Layer 3 of a small transformer language model trained on English Wikipedia (9 layers, counted from 0, width 96). Numbers have three digits each and are written without spaces.
A neuron's activation on a vector x is GELU(weights . x + bias), where the dot is the dot product.

Input weights of the MLP neurons that the questions are about. A number n stands for (n - 500) times 0.0025.
n3 (bias 0.003): 405408557672511302431474478280481478288552467541450561473450413435569359421424594526401380262529363622581650524543509550361587540514581568480430446491466352489407435559612532449295457485423467560522403500485600489446483386544592551566558464572436621657358525446415301242492503550551346291
n30 (bias -0.140): 420363547458344434638557271399509426342450434545520352451457544527343530384528693509319454561365438515584526263537464528435506406581665442427585602573471635366434415402591569479561617624395618523500506640407295452479454476376559412590629531458560573472732590559586720574471526434450677605
n41 (bias -0.162): 577356567440506822710281621497513755503372376419629419441571542383634551322766516331619549593571584517435309389588392665613519457449632447497342559586477527509462599389301429460623453296375568429535435440395521459521311568640527493608649519696591474416507500418387368768401445403387545507
n59 (bias -0.088): 562427599347687509559654405482665528336510380638506481530509507340741493460635503549483452570467402500648881423500366393435664523615572465288292558366516546684477526441362442468370628464376532416372519527473600740436462536500497526605447500608398309325514627598584485570517699525542478382
n65 (bias -0.158): 520325284424613596716370391397552641621493611527467311429360532469503649757669315568572362642473564497563483532488503484365581560418657340541367415392460479561445600504259650433628494438419408354637569482536525535546431652400710380412259529756589394594586507580507551378348477418686340322
n67 (bias -0.162): 478676291479473551567525535439527513459547432424585628513532483423389591517665435492449358511461541525454421655494276660324677445405651284520522361389424531463376500497574469530597247497513441513572567474544456484453573458243558563509477489511531683503573573599447422359440532516417364610
n77 (bias -0.115): 535607531483612569417473345336356364393534456628492678565477528518468620488394707541619479374515405512394358625520435565427531465444595405371613485820578488630494599714593539526605481258562517635559534559660444586350434494593556616558396565494515393500410434461514483573518483469728379538
n80 (bias -0.126): 420411578533483321461569439354568389403513541458338623455446705351512266430406692333620565518455488550638491380588413743368573550302419488421485593442608536402382441399695474436491728518426480497432316622404597525545486319431515596404482559488560555497400538497551500410654491517512460681
n82 (bias -0.030): 603596649441402536420699711473518495667475617583444510577368608541687619378366448473508461492476525518444609421539601617508477364460468526492503464543371516453355607752455550542546502457538352513533497342530564478436385470589650549593666442492402453437506557401492470322389462500403533618
n83 (bias -0.075): 549500542470470613401675440467475497457531472667525478473402561619430482660399639561488512399594361483646586443297544660307561494635304469258580500446435597620353663652475346357373459397461461508536492503467451530487475379577674417711550359585585418564421242489472527523555528410538497407
n85 (bias -0.198): 598418512397534345312801627567724577430497509608443446434514605400627433594472444357458553330387482641414529506741476694588500535494625593545520534369497425511503424517500467573437647458525557441631423491221359539596557560581645541500389565473366523511438566611503619540283577428529565516
n95 (bias -0.047): 327506385561478420737400489398332549472485353623514486487552450375574468367494543477443459364429556452473472418364529328427559508397423584295503527392400474567494617287398553413407601635368409430424525613411479471617582362635322756526491432563409439473548389452563588535373418456472633515
n108 (bias -0.030): 679566570492561494509406491345492644269472543518500334633416466521541494479475558594426454527418397520582451554570426787404497454577577626405511415473454414602524474553605231595497407521628514615615542718457602398361404435310544589488408542532450660396469551475503484569657534625794396553
n126 (bias 0.064): 561463519473462422540508388427531490495333655605474520456423578314543462576492422535387392625497403455433413415634339534503432344492497411568508674426518540495389453464291512563614535362241485452617456562377441535662485514468383620378443475521307513579469599545446490467343539652466556568
n145 (bias -0.063): 641664376448421435451445437399386377268331458290649397511620391588549394428629480442351446488509595576479470462329558482455419597414638455571335471412623605402360503465529585431232431587448435582471432631580319483574467450357588428516512462574392509588320437457477431541492760515682602304
n149 (bias -0.217): 465596549482374169324414345397663519454455488339563768663470455329500619607237795590571710266313379454353412316535523032400673496234434447488481460707451586292595619443320457561638675520552628496541271463585438617618620520622396508621457481613523473637390474580560576496524526425693504438
n209 (bias -0.079): 211449617525413438531684540353701386497381396613666386765533411305530244237525621558346571413510511577342527465574585425399629644275623560572497595427381411462559647566561459497500529421597792600438543383280643395546415655524554404475476662599507417403393411551451433462561457500561438685
n216 (bias -0.088): 609408565303531366719464461640484443383462500546569509412440431486336473621375463341400401507560267285455578367560503654562541568530613633433519462220516547345747555410503609458460333480462414481393602545321608547709669356303277652527497444457536526409282372509475478707459401532556598584
n217 (bias -0.088): 627426550520523646527733547477442486580653331530413514729540509580533580528557452409497531472391243395410559575534358489515491491451579533475615409293414549537411503318459460631448740583443587422535730459207449636557474534417698577588354474436448568500456430602471565453427410628506512757
n252 (bias -0.053): 414405586482673605526292410638640497491486547584415457407381700637551510467530363317432454601481411440602500339613455567585409513526599431558691510428478484521561400511271563522390593771555719533521623406413439638571497413461722525619245485388648450448463705676360476547389546460364408588
n260 (bias -0.086): 845600316574384295590428343412548355412405284467582290521359455768507430507458359338544541412341604543462384430512392588457473468561561426588426656662349522443420511337572575369361497191380556551665476338515117541468389511456518521329569521248348454600477524466521560516439556354529473232
n272 (bias 0.028): 372536437620505510466545355601380447544553445408583555482372549454427652308453534489537503246442421497401474559521466610521535508629487377646472649626405442385527603500309653613567478415470513428482497489492381552519411497646477497527664575505316497472563492549580395371572404533581663441
n285 (bias -0.047): 668377419578482524550512527518521470271464706469509610609571380465608468544516648484569558453500777540590579746511512612426585521525509634645451687446694550529547543511634524494503593685497464435518635451555261482403599450302478679667434441662434700340565521671515477507613518641543639388
n290 (bias -0.115): 497322744548303520364374606398506386470723672674630516417451472503453469535618535623493465566469500641726430385643452361463577610527674699541354525344364333503397286342708639510604364500529644519659516678663464414542677562576568633539479671507462573464489642421510576451337467362635367688
n299 (bias 0.056): 483542474466548567494455357547423681399518392458479566513343259722364650457509578522458555389467572310532576586478637497621508390662623642489405460486427548461432587677286598516557570511587409495572521401677312612488446641435459511440492542433573633574588413474527513419483465465602657456
n303 (bias -0.084): 486457569470354452494538362399445364520472512602500627368544279506448506296430459340535590586526356466464477452523587557506563369485576582385619653488441517457582360375491548477527616738450573420763455533240696612565503556620494404467480547477579361577439486646602576464384310444463564506
n338 (bias -0.124): 529610601450410660364473575586478475445453494358410494524260389361491368392649445556437570263636497619304538588366405328395531471645426523512561592497523269467554483764469591549449506440391534455568580426420453639437548461413529535430571539488580615534655489563430252477610523469447576296
n349 (bias -0.112): 544500666528413423533524474525449542433575398580576514486480429467415569491540580536411362560322433710369555451682423706465466483633518682527598430407431396423551428540463620523482453512564554270528648444435512353453383377539409503482583315633304592582608698417410423282563674278588523506
n350 (bias -0.108): 595605611544508684469621723529479519503467468294412511516444558414514514509609534604557579394610529633373497543270469500494601528624514404625503581506593382524548657649503577506503453525351473503567713447383379532457405625568428640497494551455359596524717519592425330569587487597653642470
n351 (bias -0.143): 618413334518529470323542535698484530420473435430366538536436620597450346637571534584384520449466361569565437532538691268503585522472506563381462483577683427442480541382568528618517327404540551449489527456471621555482560591429269536430542545441432497602673557531438298516617608324650513593
n366 (bias -0.015): 343434519636548523515723514472494608520221634729407497424423463376503542569644500512569512458399574415380358564483426459550410687643699517434286380470413357328410395534385507517370497542523471525426440488472603520399500710578500375506437632530405558588363480508392594404600660511500548658
n367 (bias -0.032): 430511630648426465443487641564658408594267459534560649464475484503410529481473651516474589421482489590410503575423609521464579505677469564555612511662490631395597531756612683510484563500527538577592540391652538520600505497584544604540610386479586551686522492481597505401449442578497562459

Each question shows a token from some text and the vector x that enters the MLP there. A number n stands for (n - 500) times 0.011.

" of": 301476353508472594613599689560357492466545423438489438246607530695475470621491568331461666724373582499602506463689396197476469410599452615636565486599508543544559558776435443450487412599626434462510381663347457413535524433444420452515549509438524341452303503440659593331682399615530381609
Which of these neurons fires most? n303

"ro": 345470439464482667616641587503458428506524415384544427274652517659433460631517470377415682471510596411612493531680211229529466449640464575597618591681559614596583598799412444437489529432456505478523319545288539305460609503517345404501664497496480455364368545463556554250597482629538287581
Which of these neurons fires most? n209

"2)": 431420446515531622637565614421540481426608369481527470261682438684520434697441520348483630592493589564602471538692272235433444432659540634695573509633483526700525516625345455442400435515490531510437296600350464333536493533437339487591588485451503426311356528372691543299606396606591398592
Which of these neurons fires most? n290

" March": 548489370587567651617544649475421548406623397418516504213643582622484522637404386408375648584548579551640583481690407216545376364627495575615623552661467559600539596661483487459447566506473415433379350603305434443497516491308273511523620547442422390415391441454619421361657371497653302671
Which of these neurons fires most? n351

"al": 297508411553523653638627603487453546517498443418441448281647484671488461558398440390490705609429606389617542469766310224546403405526436605603649554646577530578605543751462444406476475623462441441524347771320442327440561455520379509544639431413543478316341476438540479333648475573605335566
Which neuron fires most, and how strongly? n80, at about 0.82

"ma": 440479421543572632571658579526526507494638440349504419251689415653524410683547538382457635496438535618455465547713338194458481349670429604667665545657441504546620494820378408465460496548529448489437382706251437466463512512496450502526587500456414530325363509463505500253586373572621402578
The two highest activations, in order: n85, n338

" l": 390510413577489624666591571443429498513516423322498469260725574651529405600405447425534687656411570490594607594774269219485411497600491667625558470543489506510593571921485458493476443512572385455446322571404446378421622554432405467492593445606419419360302485388564541363574441558583323487
The two highest activations, in order: n285, n366

"u": 359458393519563678611614515468450419487665425346517412308663517662469429538506450369470667551398565559542486648744288210455469364663428527668681533604479514581605531885456436396493487528463418407458350609296498382345620430495379525608619526462480528410367481525604526310598474653603361565
Which of these neurons fires most? n272

" 16": 410526389566521555608532660458411477440599340338596536281651515693539454635542426388477669613518554529621576445697409235349472355658485625590636472699496581592574596703437450457442502568402411406365243584283467408435448460482402499600622571441406414517301511399651482358654474612598397545
Which three neurons fire most, strongest first? n3, n145, n95

" |": 461475356568525585617521719370449463463553371398562425273620453723602475607465465434449635624429622575566521496662326203512476450671482588593623467592459596563482539760398494404421491587494540447494326636370391396462561408478358505554630505403439425426358555353685525299685423660622342553
The two highest activations, in order: n260, n145

" world": 487544339518474534601620686522452488479676390523475500266589509649439452695398439469405652650480583436613579571667326205474292376596462548639531467658590485606594489902428418447475401474469430561542378631329471332497529468441306434614573469551413435561336411467611584347592384615659343614
Which of these neurons fires most? n83

"m": 347548426573589609659545572462436488422601432398481470222679503571517326630496461364495705665401571572657484539715285227426402366576491521625612572591569563536678495713427428479546498592640456527454347665351468465522555498451368492503589450449475378306365550461501550221612403582622367519
Which of these neurons fires most? n80

" 7": 415466399533574599586550637529423566488517361429557475278692602711536361608472348406541627543472591529596648433712328214372491386574524571523572432718526589623574628731371453451418463591493464437377316721376451387417483417410367466603638456476452438455351517330634497367661440609582414611
The two highest activations, in order: n59, n95

" result": 416492343411450639580530548469480514455485402318484506286660512616464457669424377453444716594459533494562495501735352305477342433622539671615607538620559597526562504749407494496441447596555368334413266585383489278591543464443390575586676545460449491504299475383684531408616363643628279733
Which of these neurons fires most? n216

"ular": 396464419440457671659615590413470472507544376420493481234626475696524572572559492426329688558423568388603598480664356232468442316635477649668625536676584565590543488716476494472474465576447372499451371580347467366523548423522383426490612453530511465443299429526549530271639419613614340671
Which of these neurons fires most? n299

" Team": 402452406527496553589606727532425540412552398356464471238637541658484424611453399441492597589513634413506528527742314218429401425711507540703621594660594533584549559721318441472455477475448490482415343649357452438609547480330344577621569465500402504475305546364593476351637375632575427594
Which neuron fires most, and how strongly? n126, at about 2.6

" (1": 277529406586443589634565598566360490473634420399566499224662476647553405623444398394476646588440508622636647453727394232516502439679540643619525530658512568570509612675405446422461465523487451459477299544407457364476492436493388494627585425461478251391393541397682588260681375587616428505
Which neuron fires most, and how strongly? n272, at about 1.8

" tri": 316548340594551641557628576396488471590616450434460404229687566667464417650437385413581679634432486387552581577665245256557465445526506549663610470550505610584440636785510457451461413584538423395395389576313430391524557556357419539628720515478410364461346446467639448306618439596564283623
Which of these neurons fires most? n217

" used": 373458299447575550618486572490550472546506435471492408296648578740470473682460482405485705563438561459538641519706314247480498350626499708708492556605524534605558513690301488491512470598604445441443370694326432366577431425488331349617651531453504341444393506390702457383519352574571283596
Which of these neurons fires most? n252

" −": 381480318556518544617650707401424515403541351318497494313617470735572458644534369391527708601466622437555589568678313274500389332607542537631505474646487582592511673682424422400438531521561456397462303642369460306537549388317442518650613541521445356406397525445670509300616380619598486535
Which neuron fires most, and how strongly? n285, at about 2.4

"St": 436514383605453643536560609560476608377618408490465404277612565661485499652522331358449648554474588404479550475750317201374373505599614517602518529571496569703590604785349446444451490535572471442325299609405485463517547458314339468541581428472433434421396439456608558334754448581631394646
Which of these neurons fires most? n366

".": 409543382605557601519651606506425515432565443446472529206697473673559439625463386323484604580401600623540523502696280219433416343675527639625586568629457530525532603828516468362401480542563527402583356664361396361492576492473396470596551545438403470374441551417612470331609343582575361570
Which three neurons fire most, strongest first? n85, n285, n349

" f": 360500277519466575614611601415495594498506413300572544282651534757510480620408350408524646701392476559572519507763220221456481430521506592599617520662493574522584514756454517466501445590579453484328382644393410298526550498448401431593634439557471432409358479447541589334566419546546359654
Which neuron fires most, and how strongly? n67, at about 1

" 26": 391522363575582565660562686472442500523596371388557491231702466721552486603528442361525658593479550438553608450721364254361430338622467578591633484696490633591511628701418414441441467545445464510454268581293481373432479468422509490639555491402459392497326522403635458328601473612572449506
Which of these neurons fires most? n83

" a": 402545360556540592630579692501401495473593436397564408247628523681558476519570507389517655723410578492613549590764359200527458426505470580651548440606480572645523615761398445405505467526538544461391372712346408311454499452454369415548600507568350465289324506406591536349560442517527368539
Which neuron fires most, and how strongly? n41, at about 1.8

" the": 409513352461583604565544718445389488508624479482563449251589507695520525595538484430389680737384585449596581530728280219473471466550580554622491440590548588624599567769406453475492447597584503479355324695372381320406495425465326469506568523489420407375366498446621484313695398533522341615
The two highest activations, in order: n108, n290

" F": 386515335559535613587590650467414475523545337307558529297519527762583465664513328427467629655479562572498547495711330191434504456569536427647640482685596552547540569750386518410473517581501474490277349610328402370464555456412399459616582411472434423295381499489595552431701428592547373615
Which of these neurons fires most? n252

" R": 426480436596454668605588649451413531475668364285473460274605560615472374562462396414564701607457581609496509553717416217383393429700517576647641570628554556563502616877423456435477543565584442452462354617291439391378576540390363512557601466522421444283402465398543472296617378600591385550
Which of these neurons fires most? n350

"out": 470381352511576740582543551516396551478516421367459404283635551649463468626522314409519649534439606579575647544661329250436343397597508546738679455596484563554516580767417471500404464513505481403478356644315385450511473418528486520525641435543346578494344531443591513330683319688616286662
The two highest activations, in order: n217, n272

"ost": 354491355460515605650558568493475608397602481386592436210691538659436447592451504350490693650383647380572595502665416234487412398581483558714608614649516513628557586785463434519477523542542506443562347649311431404482542498489346454552585466415502385493374498349507493277657333553584306563
Which of these neurons fires most? n299

" (2": 298518421556463606618598598573396537451614413413594477235640449632521407644438425415495647590432542615651629432665400256515551405706523654596516551709481596590509557648383435397440434514465483463471310538377459373510521449459392459627654419477439295363343531399712646270684369587599360528
Which of these neurons fires most? n59

"|": 455528429535533600562542659496452529479567385389560411284668460693536492573424434390476624595422564496548490455727238202502477494528525605574546523661539596664568517785311498434464516519533471479439314674416417378413546424445393541547671544485452355415371444447633522322674307545602288733
Which of these neurons fires most? n77

" contin": 366575316564517652620481586419462498482597449520506417277609563655524438649419361497537689636451518437615567623676310227655448418536482578629651476740472516592575516783361500443514431578636393438341286568280452324492502434470377467585615563503439356502345426418636453423577334620635345511
Which neuron fires most, and how strongly? n77, at about 0.64

" 1st": 447531343602589673525518696459418564507594462396550447279621490624531408619421396438401646575488567458550697458654332222458463383595537616639562493689624603641627564638328475457450375579535438442386368656342428420538459429452316502584650446515410367437292440403625494343653356607594370675
Which neuron fires most, and how strongly? n95, at about 1.3

" 21": 364518348507568620567487645502451544505622362401467482222660546679504481658529417402519662593470566468699615424684384235362462367583530620545614492729532594614567525640472446423471454545482479491417279665311465367363460467408449481618656505460406419475351520408633532329712388569543374575
Which of these neurons fires most? n80

" German": 460445345497586635627616713489443440443652434410538507274638534659479487672481546486350708521530643471524656509678322222413460377569452511706587550648603557597619544760397459453498439612333502419430294535312464343440464401443385400615554544476432378461323515432560525329531499581578438557
The two highest activations, in order: n285, n350

" app": 467561328441458603622537577562452530500527486426546557262623532681439446706427320441493618591514548558537578497680333217589474461583504622700532474573500535552663601730431479440563463574567443433291340590315425415481450464488451462617641470438446315523280441386605577370718326587597218606
Which of these neurons fires most? n216

"ually": 362541370430463615680588601531472598458507454502554500278719442645515481642475535367468713566322523451602529515702345195507456376591503641567505544659581562577574538669388410387495529539560407498507324690335451402461537489481318445578573519411499440399329506459611522325505358585660295653
Which of these neurons fires most? n149

"by": 386468424443580663587656605509467482476629494456539463257664453636574469621552502347517662537456593419556614547635340203419411424635455486693588556663540587593558611814388502335448389493493506460446344642334417422483489461460403458547683424473463457352310492488565419253614373600646363648
Which neuron fires most, and how strongly? n272, at about 1.7

" 38": 451532372569589588642597664434467470511538400362543454247719463740571405611578417373561653561469573439564576484713353250425489376656506554647659457682480606575507567704386426460465449501436437489376247599329473409521457398399506503626600532438409431446314514359646466316544433605601492527
Which of these neurons fires most? n145